Layer 2 of a small transformer language model trained on English Wikipedia (9 layers, counted from 0, width 128).
A neuron's activation on a vector x is SiLU(gate . x) times (in . x), where the dot is the dot product.
The model reads these tokens: "." " He" " remained" " with" " the" " production" " through" " October" " " "1" "0" "," " " "2" "0" "1" "0" ","

The vector x that enters this layer's MLP at each token. A number n stands for n times 0.0062.
0 ".": 90 -142 46 -118 235 -6 -3 229 155 -175 78 175 93 51 -18 61 -18 -1 -179 17 -196 125 24 15 163 204 -4 -26 145 31 134 -85 33 108 -77 110 -114 106 -98 -22 82 -229 -68 -136 -165 -22 -57 -231 -59 -88 -83 -22 -24 -42 73 41 -99 27 -59 140 37 137 82 132 270 150 -59 -4 72 156 160 206 -79 -146 -164 126 -297 -108 -32 -43 130 33 173 136 4 -101 -19 -35 88 -135 -145 -3 -101 62 -56 223 11 151 56 106 -18 24 -57 -26 39 95 166 -69 -276 -261 64 66 238 -54 -26 112 -177 -40 45 -167 -45 210 -61 217 158 125 -82 -18
1 " He": 75 84 22 -253 157 177 101 98 155 -84 -37 141 -101 -107 19 -15 6 -181 -38 28 -216 36 -73 -89 189 90 -129 -106 56 6 -56 -55 13 110 -87 -126 -375 6 66 83 -44 8 -1 -32 -222 -174 223 1 76 62 -278 114 -90 -64 126 104 33 107 -98 -3 120 125 45 102 56 242 -43 160 -63 26 -78 230 76 -294 128 141 -29 -44 -31 -224 47 45 137 43 -10 -120 34 131 -148 -202 114 20 -105 23 30 27 -34 -54 20 -219 14 -56 -70 109 13 -164 -216 2 53 28 14 -162 -73 -165 -105 250 -251 -22 -173 112 78 341 -89 11 127 126 108 32
2 " remained": 175 -136 95 -76 102 21 164 283 -34 4 6 173 -180 99 -21 -46 153 126 -34 -43 -91 46 139 -180 94 163 55 -17 20 35 -246 -18 -205 -58 -103 -20 -98 -117 -17 309 -122 -229 -43 -110 -95 -84 -126 84 -132 88 -22 -171 54 -11 153 -118 67 -79 -19 171 -93 80 97 -67 13 140 -126 46 95 -195 -194 154 59 -214 263 46 58 -125 -83 -2 178 -69 209 140 5 -55 -121 -87 30 -232 -75 287 -91 -2 -39 2 -113 77 -96 -169 113 -242 -230 -33 124 113 -122 -64 17 92 -66 38 65 -20 -67 112 -241 -94 21 -10 -67 18 198 -229 -189 128 81 17
3 " with": 134 -14 -340 -105 -16 4 210 227 95 162 -76 146 18 2 134 -58 47 44 124 -103 -135 67 46 -145 203 129 -166 -272 -48 108 53 -109 -38 -78 113 38 -8 24 -28 -189 -27 -42 -9 -47 -135 -8 132 116 -127 -25 57 -57 -73 -231 170 133 12 -85 -26 174 -27 117 70 -126 86 91 -93 30 -10 145 -127 106 24 -222 236 122 -4 189 -11 256 83 57 85 129 -382 -128 -40 45 79 -300 153 157 -114 24 -50 79 -54 6 -19 -317 177 56 -187 -90 115 49 -88 -96 137 -12 25 -151 -53 -68 -65 56 6 -136 17 -192 89 335 43 -11 -31 25 86 38
4 " the": 41 -80 -35 50 -44 28 105 117 195 -9 -120 85 -3 69 -47 27 -90 174 5 121 -120 15 -141 -3 -66 267 -40 -72 138 83 68 -44 -51 -58 34 -94 -44 -192 80 -133 -40 -42 -163 -90 -145 -69 -129 -162 -236 20 29 11 -19 -167 211 66 -45 29 49 41 -11 69 135 -124 25 267 263 23 159 -115 -74 -88 -140 -129 -23 361 -125 -39 -12 102 15 -66 56 306 -63 -150 29 -61 86 -134 281 46 42 -42 -148 -62 -91 -87 -114 -208 -91 -102 -113 -39 3 41 -128 -159 64 47 -5 -25 -51 -18 180 95 -91 -120 -29 -33 -23 261 124 0 139 60 -104 101
5 " production": -58 11 -143 94 83 69 -24 221 26 -163 43 121 82 79 -53 -71 -64 133 -142 263 -31 19 169 -170 1 204 230 -152 67 -16 -126 -231 -189 139 13 -173 2 156 -167 133 -161 48 -91 -251 5 -68 -237 -109 -44 51 21 -15 201 -117 201 -137 64 131 68 4 27 103 13 61 52 253 -155 59 -113 -58 -80 -28 -34 -26 45 65 -24 218 -115 20 171 126 78 279 26 0 -106 163 -94 -42 -44 -162 30 -100 -124 134 -68 -49 -112 -94 156 20 -79 -100 195 -40 -59 -92 100 124 -51 138 -29 -80 -119 106 96 -207 32 -6 146 199 127 74 108 -68 -191 107
6 " through": -19 -192 -100 89 -48 -5 81 248 62 39 -134 147 -23 56 -17 -135 107 -11 -28 105 -36 43 137 -28 193 210 -129 -260 9 61 104 11 76 -24 46 -23 10 231 68 -272 18 71 -107 -172 9 -66 58 -22 -130 3 172 55 77 -102 147 54 -92 -91 -9 58 96 169 -5 112 83 109 -11 -116 51 51 -66 117 165 -82 129 240 -4 138 -109 91 76 139 157 306 -86 -48 4 151 -87 -236 77 219 41 -37 45 235 17 -20 -59 -197 58 28 -162 -89 340 -68 -113 -169 120 59 -131 -111 -204 -129 -72 -61 94 -277 24 -91 88 131 151 90 75 48 -89 -1
7 " October": 6 -89 -12 -47 20 114 67 -123 -80 30 -177 22 99 208 -61 65 -10 -115 -208 139 -39 -70 -45 7 120 207 148 -94 119 189 218 21 -32 -31 211 -79 -110 123 -26 63 -122 29 -95 -401 -85 -102 142 -124 -226 18 -73 121 42 -102 197 -141 45 209 24 -113 -8 58 -36 64 189 39 -143 193 51 -71 -121 -37 260 -189 38 180 15 49 -39 -71 148 -43 97 184 43 -57 -78 -34 104 -71 88 -24 -54 -90 -20 88 29 -217 -117 77 -45 144 -213 -66 140 62 -149 -149 36 91 22 127 189 -18 -9 -94 15 -49 -65 260 -88 191 205 56 -102 200 -50 -179
8 " ": -15 124 10 281 28 45 -78 -39 112 -71 87 139 15 -22 -98 -93 -168 166 -5 -93 -21 31 -82 -218 204 108 -78 -13 111 56 -151 123 83 91 115 -136 19 -38 -51 -162 -13 -109 -83 -17 -147 -88 36 -270 -189 -182 -99 -67 157 -45 -9 98 -5 63 -303 -38 114 203 59 126 61 77 -209 -52 -23 -62 159 107 4 -275 -63 44 57 12 -18 144 -35 -43 129 171 -117 -134 70 39 35 98 195 2 -47 151 91 0 45 -1 -176 -111 68 69 -65 36 155 -38 -22 -243 11 -140 -90 -11 46 -185 21 -133 -93 -130 -6 -43 82 354 224 0 -69 117 -130 74
9 "1": -175 -56 35 -71 -71 5 -228 -20 68 -105 -29 96 -160 155 -123 128 -89 205 -32 -53 -38 -158 83 -55 110 106 -32 -59 198 141 153 -1 211 296 158 -145 -54 -114 -113 -162 29 -59 -33 -141 -268 64 161 -157 9 -133 -105 -17 81 -112 161 -96 11 38 -129 0 111 221 132 -17 136 24 -204 -95 34 -34 -5 123 -102 -188 36 156 23 -142 28 -9 273 77 160 105 -66 -163 -12 19 98 121 38 -29 -82 136 61 -145 116 164 -165 -20 -79 62 64 9 0 -211 -130 -260 73 -36 103 -12 -52 -224 42 -111 39 -143 251 -15 66 139 166 145 -138 108 4 -89
10 "0": -160 16 194 -114 -23 4 -135 -61 171 -90 133 131 -40 58 -126 247 -107 142 115 170 -107 -93 17 68 106 72 -115 0 184 87 234 -57 114 320 137 -106 -71 -99 -111 -140 85 -86 -20 -196 -271 9 168 -141 -50 -228 -54 108 90 -37 334 -125 19 78 -155 39 -49 247 138 -82 50 -46 -185 23 32 39 37 135 -7 -38 47 33 -132 -74 -151 53 209 -12 100 184 -43 -117 52 13 173 97 31 -19 126 171 -19 -93 150 -28 -78 20 -115 199 33 -26 82 -206 -126 -277 26 -52 16 72 -193 -167 -69 -144 79 -86 229 -14 63 136 138 126 -70 16 68 24
11 ",": -106 -183 98 118 90 48 -41 134 105 36 14 263 97 55 -33 156 58 162 30 50 -178 18 -85 179 44 160 -118 -48 83 107 -3 -38 99 102 -102 20 -153 212 -79 -131 85 -158 -151 -143 -100 -185 54 -30 -120 -34 -114 76 159 -44 203 92 -26 -75 -18 278 -2 89 73 92 236 -21 62 266 39 -18 7 34 76 -165 105 429 -138 14 -63 18 30 -137 90 116 -47 -150 109 79 -13 -16 221 158 -94 26 -158 -83 -35 -11 -71 -13 -38 322 -87 11 126 -6 -54 4 17 -94 3 -99 47 -5 -75 -24 76 -24 59 111 87 205 215 83 44 123 -223 21
12 " ": -46 175 -5 291 112 14 21 63 125 -136 82 209 126 -16 -59 -29 -50 126 68 -150 -31 87 -223 -181 187 86 9 -43 97 95 -45 164 37 115 48 -157 -21 18 -69 10 -18 -107 -119 -47 -85 13 154 -221 -147 -170 -161 -117 141 30 120 107 42 67 -340 -30 68 168 86 249 94 52 -145 11 -6 -26 175 69 19 -265 -66 26 29 -69 -15 128 -5 -81 60 156 -128 -172 158 60 45 30 148 105 -41 42 -12 17 19 -33 -254 -111 93 63 -27 55 153 13 42 -165 -49 -118 -132 -1 81 -91 -12 -167 -109 -134 9 -91 85 319 154 -18 -82 138 -112 53
13 "2": -304 153 -114 -90 78 -42 -18 77 224 -184 131 191 -24 12 -11 145 3 69 57 -120 -5 -19 -116 22 104 64 177 -22 122 131 254 44 11 189 -52 -184 -223 -83 -105 33 126 -59 -62 -204 -125 194 208 -51 -90 -90 -128 -47 28 74 245 -200 117 82 -133 8 -59 180 184 157 94 -57 -90 -17 -3 45 -66 140 41 -144 34 139 -30 -90 -28 -35 211 -43 17 131 -111 -206 -105 -65 190 25 1 96 81 20 -150 -138 84 139 -133 -84 4 186 46 12 -19 -111 -49 -233 17 36 56 17 -319 -148 63 116 146 -8 161 -127 81 210 79 43 -169 247 -73 -43
14 "0": -218 155 11 99 48 -90 93 33 29 -101 23 154 -71 12 -184 179 200 22 -1 83 -149 65 -168 -16 115 88 29 -40 -126 116 208 -106 156 73 93 -74 -131 -50 -60 157 128 -11 44 -321 -162 175 268 -97 -105 -118 -141 74 21 -60 472 -123 56 160 -94 27 -136 287 109 -107 93 -81 -62 29 -32 104 47 80 -4 -63 -58 78 -159 -118 -128 183 203 142 96 140 -182 -139 37 -75 67 26 219 43 48 109 -86 -22 -13 -79 -117 -6 -61 225 226 107 124 -12 29 -88 -28 123 -115 131 -44 -66 73 -13 42 -206 123 -28 -23 181 127 101 91 188 -6 -44
15 "1": -89 -18 101 -66 36 -52 -98 61 46 -105 -129 129 -35 237 -30 -23 50 180 -179 -141 -64 -49 31 -119 81 144 -31 8 58 148 209 -117 118 169 78 -124 -44 -170 -144 -90 -27 -46 -18 -179 -107 131 155 -117 -26 -52 -208 -3 31 9 9 -71 106 -58 -131 69 81 179 80 -24 178 61 -55 -31 -13 -128 -58 -127 20 -225 80 208 -41 -191 26 -164 353 -44 47 149 -56 -137 -90 192 100 150 31 -8 -59 71 4 -92 91 131 -239 -49 79 19 121 -72 -14 -252 -62 -134 69 -33 99 96 -68 -169 22 -122 81 -128 281 -94 222 130 114 84 -216 144 52 -167
16 "0": -20 31 337 -81 161 -28 -28 3 143 -120 67 114 90 170 -60 8 -2 167 -90 125 -202 4 6 16 132 129 -183 52 74 72 191 -167 -8 103 148 -59 57 -108 -142 -27 29 -15 35 -174 -158 30 118 -139 -111 -105 -207 99 0 87 83 -88 86 -10 -125 69 -41 202 107 -172 64 2 -85 77 -116 -159 -120 -141 88 -178 66 121 -233 -65 -142 -138 252 -126 -1 269 -94 -111 -30 207 186 201 54 -104 32 62 -10 3 107 -97 -87 0 77 122 48 -86 92 -318 -69 -158 33 -77 49 197 -215 -84 -54 -123 105 -63 292 -64 200 167 107 27 -201 62 53 -76
17 ",": -78 -90 133 130 190 5 -37 144 103 14 -12 275 110 70 77 83 81 124 -7 0 -212 74 -125 119 54 159 -117 -44 56 137 -16 -76 53 41 -80 14 -10 205 -171 -87 59 -172 -132 -76 -2 -152 82 -57 -86 -7 -249 50 73 -15 153 123 -7 -66 -35 292 -2 37 92 165 202 36 74 286 17 -36 -20 -31 50 -225 140 416 -215 -29 -61 -60 117 -147 74 184 -85 -156 23 155 -19 43 90 158 -55 -71 -150 -34 4 -33 -84 -39 73 326 -48 8 124 -80 58 64 44 -98 17 -2 144 -9 -108 -69 16 -41 75 -40 125 184 111 48 -24 128 -257 -76

Each question shows the input weights of one neuron of the MLP. A number n stands for n times 0.001.

n174 gate: -2 56 4 -17 -27 -27 -161 71 -72 0 17 143 -41 6 88 -13 -40 18 101 167 -23 37 -21 -81 -38 12 13 7 -116 51 41 39 -37 146 22 -64 -69 52 11 -60 66 42 36 55 61 51 2 -14 91 -106 28 86 -57 -83 157 -52 44 25 19 -45 -6 -11 137 -44 -64 2 -51 -32 -133 -35 -18 -33 76 89 11 -44 22 45 -115 51 66 4 -190 57 -36 -11 -123 -160 -155 4 19 107 -43 172 97 -78 102 -22 74 91 63 -94 69 87 4 26 7 -33 52 49 -28 -23 2 -62 109 -105 116 69 -30 -40 -31 -106 49 26 -62 73 -63 -116
n174 in: 165 66 56 -54 132 12 -52 7 13 94 44 45 -50 23 68 -6 -29 24 -6 25 -33 68 30 48 -111 -31 45 -110 -71 26 94 87 -43 21 -58 0 -42 41 60 -26 31 -160 -19 -82 17 46 65 138 78 65 -43 -101 -60 84 126 -123 7 -26 -6 120 -50 28 -2 59 -31 107 -36 11 -28 70 149 14 2 -123 -98 2 -31 0 7 -72 -56 6 4 75 -42 -2 106 -115 29 -51 206 48 93 38 51 -37 -88 -100 91 13 43 -59 6 74 -24 -30 38 32 -57 -54 74 -2 49 -79 54 -52 83 -49 -59 -116 51 -176 -118 81 -14 -2 85 -161
Its two highest activations, in order, are on tokens 14 "0", 13 "2"

n61 gate: -72 45 60 46 47 14 -99 -116 54 63 -10 -29 37 -31 -2 -72 -99 106 6 60 -2 -61 59 45 -42 -84 74 60 108 -15 -53 -68 84 -83 73 -2 171 83 64 -61 -54 82 -58 -201 -91 -54 10 58 -42 46 79 -77 -19 61 -6 -101 4 -47 -74 34 12 46 0 -55 34 -4 -83 92 -52 179 19 -2 74 21 2 -17 -57 -59 44 118 67 86 127 37 -15 115 16 -2 11 -4 59 58 -70 53 2 -139 -28 23 -30 -19 -26 -17 -16 -57 -89 -27 19 115 -39 -20 -73 83 104 -93 -50 10 18 174 -36 20 80 82 -112 45 71 -24 50 -84
n61 in: -134 147 -60 -65 -119 116 35 -45 84 -9 114 17 16 -74 -72 75 45 56 103 -82 -35 -14 -85 -59 -43 10 81 -78 109 -49 -46 -63 73 -2 -52 -67 -34 58 -12 79 86 24 22 -167 6 41 74 -25 -54 -14 24 28 18 -57 -16 106 -72 61 140 -20 -66 111 -79 -7 -7 117 55 22 -10 -124 -63 154 -144 -32 48 -102 5 -50 -62 59 37 4 -14 7 4 -74 101 44 82 -11 -75 161 19 86 66 -60 2 12 17 75 13 -77 98 47 -2 -74 -14 166 80 -90 45 104 -105 91 9 80 30 105 -110 -36 -14 -7 -37 -101 40 -11 -136 -59
On which token does it fire most, and how strongly? 10 "0", at about 0.19

n21 gate: 29 -53 147 27 -5 -88 49 -41 105 -86 -18 -103 -13 53 151 -63 50 35 50 -25 -49 -138 7 -23 28 -49 -42 -67 -70 -109 74 29 14 -112 -81 62 26 -197 92 -26 -107 167 91 -5 -128 -37 -41 -17 -2 55 -192 -35 96 4 32 45 -7 -31 -70 0 9 -155 -55 -7 10 -129 7 109 -74 2 48 53 9 -31 51 -35 -17 12 -86 -12 105 9 222 87 -45 88 -66 -128 -29 -41 97 -16 -2 -21 -90 -2 -99 35 98 -2 43 52 -60 43 -9 130 -56 28 -160 -125 143 -5 42 49 -120 -20 -9 -84 -39 -5 156 -127 -60 88 112 14 -95 49
n21 in: 78 -129 -50 19 -69 69 15 38 -6 -35 6 14 -62 41 87 54 102 15 -36 103 -43 132 30 161 -24 52 -80 51 -87 -61 13 10 15 89 29 9 -13 56 -142 -114 -101 -19 86 106 -78 13 -8 -16 -13 -2 -48 -55 12 119 -16 50 117 -2 -78 142 -2 33 -32 -4 53 13 58 -81 2 18 -84 -155 -71 -27 75 0 2 -198 9 -88 -38 76 -13 -132 -120 -2 -61 58 20 49 105 56 2 -161 45 81 46 -14 36 -37 -156 77 -57 -35 -4 22 -131 -101 86 2 96 93 -36 -66 -2 -28 31 102 -95 54 -4 -136 60 0 -29 64 -69 -53
On which token does it fire most? 17 ","

n22 gate: 43 92 69 -125 75 90 33 -14 106 81 30 39 -56 55 43 33 23 -49 39 -67 -51 -65 -127 37 -40 5 -148 -112 153 11 44 34 -110 -146 6 18 200 78 48 5 -38 -36 -192 18 -39 28 148 64 154 -34 28 -87 89 -21 -5 25 77 79 101 -2 -6 133 81 -93 -83 -63 -15 42 -43 -74 -34 -115 59 -2 -40 -44 0 4 -17 -38 93 0 -129 7 -27 76 -69 59 -9 11 116 -17 -44 66 -156 -34 55 -78 -82 -51 49 -84 -55 -13 -108 2 125 20 76 95 8 30 46 56 77 -45 -32 -5 61 84 -11 177 -17 -18 45 -83 -23 46
n22 in: -62 -128 62 -40 -38 129 -73 -103 -94 -15 -40 -174 -2 -13 43 9 55 52 29 19 71 14 40 8 4 193 30 117 146 -20 -30 75 53 127 -49 -11 64 -95 -54 0 -83 46 -33 -114 -29 -36 -91 -98 -94 48 112 42 4 4 -45 45 -59 93 79 13 25 -39 51 -22 -59 201 -13 -38 154 -8 55 -18 71 68 15 71 -20 36 28 79 115 122 -13 -22 40 31 -56 64 115 -38 -70 39 -12 113 106 -23 -43 50 23 -36 12 99 -104 -29 -6 15 110 -47 -8 -56 -10 -19 -4 -176 66 34 62 -106 -122 -50 -26 -112 57 -51 -57 -97 60 -59
On which token does it fire most? 4 " the"

n2 gate: -117 73 14 2 -61 33 -34 -132 95 -43 0 9 4 117 -110 80 -132 -23 -27 18 -92 -182 -39 10 -114 84 -6 59 85 -161 -31 4 -13 11 -29 -45 -11 -72 94 86 102 -63 35 -47 -111 -95 39 77 2 11 85 -35 111 -8 -24 129 -13 -72 10 162 81 -28 2 75 15 -24 -121 6 69 -11 -114 -87 46 121 19 -85 78 -39 23 15 -15 27 -22 13 -21 41 97 -113 -44 -52 -56 106 -42 -52 -2 110 79 -39 -51 -91 -87 14 -54 -12 21 -43 62 114 72 -12 27 -78 -10 -146 -55 -33 8 -89 0 -90 97 28 27 73 -8 -83 -45 -77
n2 in: 26 -6 -18 -40 171 50 -100 49 -20 104 -30 75 58 -27 134 205 151 126 63 6 99 50 45 -73 -44 -2 106 -28 -19 67 -70 108 68 8 -89 4 66 119 106 15 -7 50 53 -73 107 51 -53 -28 53 2 29 14 -77 44 2 -42 160 -26 -22 -4 56 13 39 4 123 102 82 -27 99 -9 -93 76 55 -6 17 0 68 -33 -105 19 -91 -54 -143 -2 -13 2 -59 -64 34 37 157 -2 71 93 -21 -26 -143 -10 2 -62 110 25 23 52 23 -25 -33 2 2 30 -40 100 -10 39 6 -60 119 -24 -65 66 -32 37 45 105 32 -66 -8 41
On which token does it fire most, and how strongly? 11 ",", at about 0.19

n35 gate: -130 119 -64 52 -65 -134 156 27 83 37 -7 -72 70 91 42 -39 -10 -86 69 -71 73 -10 12 -74 7 158 34 -23 15 25 -104 74 -31 -54 82 -126 97 -144 8 62 101 -125 -55 -2 -29 95 69 -91 7 -119 -130 -110 0 79 28 -121 -37 64 87 -101 -56 -132 77 32 92 -82 -62 53 -25 -79 22 62 -11 47 -10 71 85 -24 87 67 -84 -56 -48 15 160 -40 -36 31 -98 -120 -48 -134 7 60 43 59 114 45 87 54 12 -193 -154 -68 27 -101 -41 109 9 47 -61 79 80 61 -16 -45 73 43 31 97 127 54 -84 65 147 146 122 -53
n35 in: 29 83 58 18 136 123 -39 -92 -11 -45 -119 -8 -28 50 -2 -18 43 -42 180 45 91 -83 -59 -41 -21 -33 198 155 79 -157 -69 13 -21 51 -48 37 -14 -79 -39 78 100 43 9 -16 65 27 107 -122 -7 35 187 98 15 40 -32 97 -17 -55 92 -32 -107 125 14 78 -9 -5 75 -192 80 29 -85 -183 -22 -43 -113 95 -10 -203 -47 -87 36 -39 75 84 -96 38 128 -76 93 -23 -30 47 53 -105 18 -47 44 -75 -36 -35 47 77 41 -7 55 49 7 -18 29 -32 120 129 -50 0 -87 -56 0 -79 11 -74 62 -8 18 -9 66 -18 67 -27
On which token does it fire most? 3 " with"

n182 gate: -17 50 -49 84 62 177 53 25 28 47 28 -50 20 5 -28 62 74 -95 45 -2 -78 -36 14 -12 183 45 -65 -87 124 61 7 -66 -2 27 -15 -20 72 80 -25 95 -22 -189 -12 114 -96 -61 -26 -202 94 98 -80 43 142 -14 20 -39 -91 -55 21 -140 -9 -48 12 59 51 29 -43 -57 -112 37 -76 138 -25 2 65 -89 50 -251 -5 -27 -111 72 -93 73 0 -81 92 5 -5 36 -12 30 210 -48 10 -33 171 -27 9 60 74 40 7 12 -63 -22 187 -24 -69 -23 -72 -45 31 96 0 92 -145 -57 -97 -28 -79 -160 -100 5 71 14 -37 -160
n182 in: 9 27 -37 84 146 -14 -85 26 37 97 -23 53 -61 19 90 46 52 -81 -29 12 -31 -13 -23 27 79 -112 -109 63 -4 24 36 54 -95 6 31 -28 -50 -36 -156 -99 -15 -31 49 -40 -87 52 -60 -64 -39 24 74 -171 79 60 40 8 19 46 -119 -64 49 57 42 0 13 -37 17 36 2 40 -144 -40 36 2 143 -40 48 35 -55 162 -177 -2 -59 -15 33 -92 19 29 -17 123 36 -51 -56 178 -2 -94 -10 49 -59 -42 -124 -89 -21 -28 118 -137 9 -68 50 33 127 -14 65 -29 -147 -10 -94 -9 -120 57 37 12 4 78 77 -71 53 63
On which token does it fire most? 12 " "

n89 gate: 111 12 -108 44 -17 -48 39 -76 -12 -55 24 59 -108 -45 -38 48 -36 46 14 76 -26 9 2 -35 -11 -46 -72 -4 130 -23 64 106 76 -4 58 -50 43 -27 -41 11 28 -18 30 -56 57 38 31 -82 26 59 93 33 30 148 -13 22 72 20 89 65 116 69 78 -44 2 -32 -10 -127 -129 62 55 -4 55 -11 -47 100 -26 49 -159 121 -80 -21 54 52 -100 8 -18 -33 -246 -98 -21 -78 -96 25 109 136 -135 -50 -62 81 0 -57 41 -52 -23 23 -72 112 -26 -16 -83 -130 -64 -11 -32 -96 135 11 45 -12 0 -11 86 -54 -40 18 -10 55
n89 in: 17 -112 -76 4 70 54 -6 27 -52 38 28 -14 -13 -26 -73 102 -126 -37 32 171 90 102 -10 -10 15 5 -129 -127 -46 106 -37 -74 -27 37 35 -48 164 91 -19 -33 -102 68 120 39 114 42 -50 -141 -54 173 85 6 -56 -23 11 20 21 -10 74 44 -42 -107 142 19 -21 63 109 -49 11 -46 73 62 74 44 -41 -29 -32 38 49 73 -19 -14 -49 -10 -17 -111 -98 8 -89 -83 -144 -48 27 -4 43 91 87 -52 -20 -27 79 -38 -79 -39 -31 -68 -6 2 0 46 63 32 -12 17 -28 84 52 -49 62 -20 137 30 -59 39 -114 18 57 53
On which token does it fire most, and how strongly? 6 " through", at about 0.85

n190 gate: -105 -14 -92 37 103 69 -100 -124 2 165 -37 42 46 -28 94 90 54 -12 23 -60 99 -90 0 56 123 -157 64 -103 56 14 144 117 -87 26 52 -115 66 91 -40 113 17 -16 14 -119 -51 5 -103 -148 -88 -56 -40 -26 13 -151 27 177 12 -18 -164 9 101 43 -108 80 -109 -31 -87 -9 29 -92 143 145 94 12 26 -136 -44 -33 56 75 40 -64 35 98 42 -87 46 -87 -93 -66 -31 -51 20 -14 158 -21 41 64 -37 66 43 -26 -5 -16 21 7 45 -73 -56 18 9 102 -14 142 114 49 81 -37 37 -168 27 -118 -103 -31 -52 -77 -14 -56
n190 in: -86 -129 136 74 -5 20 286 -78 90 -68 5 75 -88 -91 71 -81 123 -95 25 -67 95 -67 -28 -13 49 -14 71 68 97 -39 -66 94 25 -15 132 -3 -8 61 -13 111 -66 -39 121 -110 15 30 105 -95 92 -70 -30 -23 -125 -95 -120 93 47 -91 12 -108 98 95 -50 -5 -86 26 -40 78 26 -85 -44 122 -72 10 -99 10 -18 28 -33 -21 157 15 -127 95 -125 -104 2 -3 -8 -153 58 20 12 48 -109 -32 24 14 -94 143 98 -12 3 -81 -224 49 -51 -92 -32 37 54 -75 184 3 86 -69 -2 108 137 -12 68 -48 -63 -101 -73 -35 -98 -189
On which token does it fire most? 12 " "

n90 gate: 20 38 -35 65 -12 0 -2 -91 -117 47 -21 -74 40 9 53 84 103 -46 33 -114 -25 33 -69 -129 107 -137 103 -45 44 -78 43 -84 -74 2 4 148 -153 24 105 171 -2 16 77 -53 73 37 19 -102 131 -66 123 -47 33 -69 -136 -112 52 -23 98 -120 -14 75 -33 -20 -37 -5 130 -52 58 -111 51 -41 -125 -172 -12 -94 175 -35 -52 56 80 -165 -27 82 -18 10 -49 -69 -119 -201 171 -14 25 -29 -157 139 -41 92 81 -34 62 124 -26 80 -5 -34 121 7 18 12 65 26 -31 5 -79 51 -44 47 42 -56 15 104 47 -12 46 -21 -104 -66
n90 in: -37 -11 -46 -112 -218 41 -110 12 -73 -85 -22 37 126 20 -43 56 58 64 -44 -63 77 24 2 -7 39 2 -16 153 162 -7 -123 -28 -4 50 49 39 -65 38 82 98 61 -26 -63 -52 83 -33 62 54 -9 -16 72 102 123 -62 -64 -84 -161 100 -94 -93 89 5 -4 7 32 57 -7 -27 -67 8 -94 83 -70 74 192 -7 -92 60 27 99 -127 -4 -129 16 17 -41 109 13 125 -58 -111 -48 -85 -38 -45 -28 -17 -27 70 2 32 12 58 26 -106 -109 -97 22 103 4 63 -22 -120 -47 113 105 -70 51 57 -54 30 -40 -193 -42 -60 -31 -26 47
On which token does it fire most, and how strongly? 17 ",", at about 0.18

n8 gate: -41 62 -97 51 36 -60 -10 77 67 157 8 -105 60 18 62 0 -77 -2 48 -64 45 87 22 35 8 121 116 -45 -6 -91 -64 -2 41 119 4 -109 94 42 197 110 108 28 -139 -52 18 24 2 -28 -10 -8 115 84 -49 -55 -50 -46 91 -24 -77 12 -56 -54 25 108 87 55 88 -39 19 -118 53 -65 -8 40 -83 -27 -102 -37 54 4 167 141 -43 35 -52 101 -14 27 -54 -59 -62 -62 -67 -45 80 56 -48 -31 71 91 48 44 14 76 -46 29 -33 6 79 -10 102 -45 -136 -55 -24 -19 -73 124 -30 72 15 -62 -16 -76 46 45 -24 92
n8 in: 99 52 33 6 31 78 91 33 26 176 -86 -57 -24 -48 -97 120 -89 24 -62 58 -4 23 -105 -6 84 -18 86 64 68 -77 -32 106 -66 -106 -47 -28 -6 58 6 -39 -47 37 133 -4 -116 65 -30 141 65 20 -130 44 29 63 -141 69 -8 13 35 116 43 36 59 27 -20 20 -2 16 -41 -16 25 -95 -42 -60 -22 -32 -99 20 -147 8 -4 80 59 26 -67 20 23 -88 58 -117 64 -6 10 40 -111 8 -33 58 -117 56 12 17 -46 -77 -66 93 40 -6 -166 6 6 35 -36 6 -17 45 45 -110 18 -76 56 36 -6 90 4 14 143 26
Its two highest activations, in order, are on tokens 9 "1", 10 "0"

n189 gate: 55 17 -38 -45 -106 73 71 40 -14 -32 -38 -112 109 -178 24 -2 -30 15 47 -2 -25 -23 -24 -22 -186 64 -22 -35 -95 -156 -82 -35 -56 42 -33 -74 -10 199 -33 -89 -132 99 -38 -118 -29 55 50 53 -17 5 29 39 9 35 23 -177 20 99 -83 2 -49 -127 0 -75 -60 -102 -70 -75 27 40 -157 101 -21 -27 -95 54 -88 82 42 192 43 73 0 15 104 -79 174 46 58 132 10 45 97 -41 -63 -31 26 -171 -71 12 -9 -123 -96 131 37 -106 -41 73 -123 109 82 -93 -85 -128 -78 -11 -57 -81 -48 -97 140 -3 17 15 49 -41 66 -130
n189 in: -34 59 7 -60 -87 -94 45 -51 92 -70 21 52 13 -44 30 -75 -97 76 9 -103 -211 -50 158 -109 -199 -13 -61 -109 -78 -120 -5 -4 -167 -116 146 -33 -58 2 17 41 -6 78 -44 -14 44 16 -39 -27 -97 -77 3 -84 -28 -103 -64 -106 -82 24 133 -21 -89 -180 -40 -67 115 -36 151 -54 -20 -66 -29 16 -20 -130 -77 61 -31 72 -89 147 -86 -14 52 -62 -85 12 -99 -49 34 91 -131 112 18 -98 2 -27 0 33 89 -68 0 -63 35 -32 57 -207 -94 -47 16 -9 63 30 -28 -126 50 -7 76 -32 55 89 17 63 133 12 36 -46 -70 -44
On which token does it fire most? 5 " production"

n72 gate: -14 -77 -103 -13 20 -28 -74 133 -153 -63 64 -195 -9 -76 2 31 -85 59 101 81 24 67 15 19 -104 0 12 -2 78 -2 -4 -57 33 52 16 0 -48 -113 -58 -12 54 153 62 103 -174 -134 95 6 -13 90 45 -4 -18 70 57 43 -131 -7 47 29 50 12 -23 108 -33 -65 -86 -2 36 -42 81 51 -35 28 -46 -14 52 -13 -31 -95 36 -21 -16 -17 39 -41 34 159 18 -11 84 15 11 21 31 15 15 -18 26 -25 7 -9 10 -17 -29 -25 -32 31 -11 -103 0 -68 17 138 47 -104 -6 -56 13 24 -52 131 69 29 -19 -50 -4 -130
n72 in: -91 -54 -80 -43 6 64 -14 62 -65 -88 55 -88 17 -42 149 -28 -81 -24 -90 -125 -15 -68 16 12 22 -18 62 -27 52 -102 -22 86 126 -46 7 10 -19 6 -122 -88 -74 93 27 152 -112 -100 47 -100 10 -20 -6 36 -80 10 46 -71 -35 23 57 -97 -109 36 -113 -37 -82 -144 -155 48 56 -15 0 42 -23 -113 -38 111 60 46 -50 -18 38 6 96 10 17 31 24 18 -15 87 36 -58 -25 -66 140 -12 102 -13 6 66 60 -48 -22 42 -24 -24 -122 -24 29 -129 -112 -10 8 42 25 -82 -6 12 -33 45 -109 -4 97 24 31 10 23 -78
On which token does it fire most? 9 "1"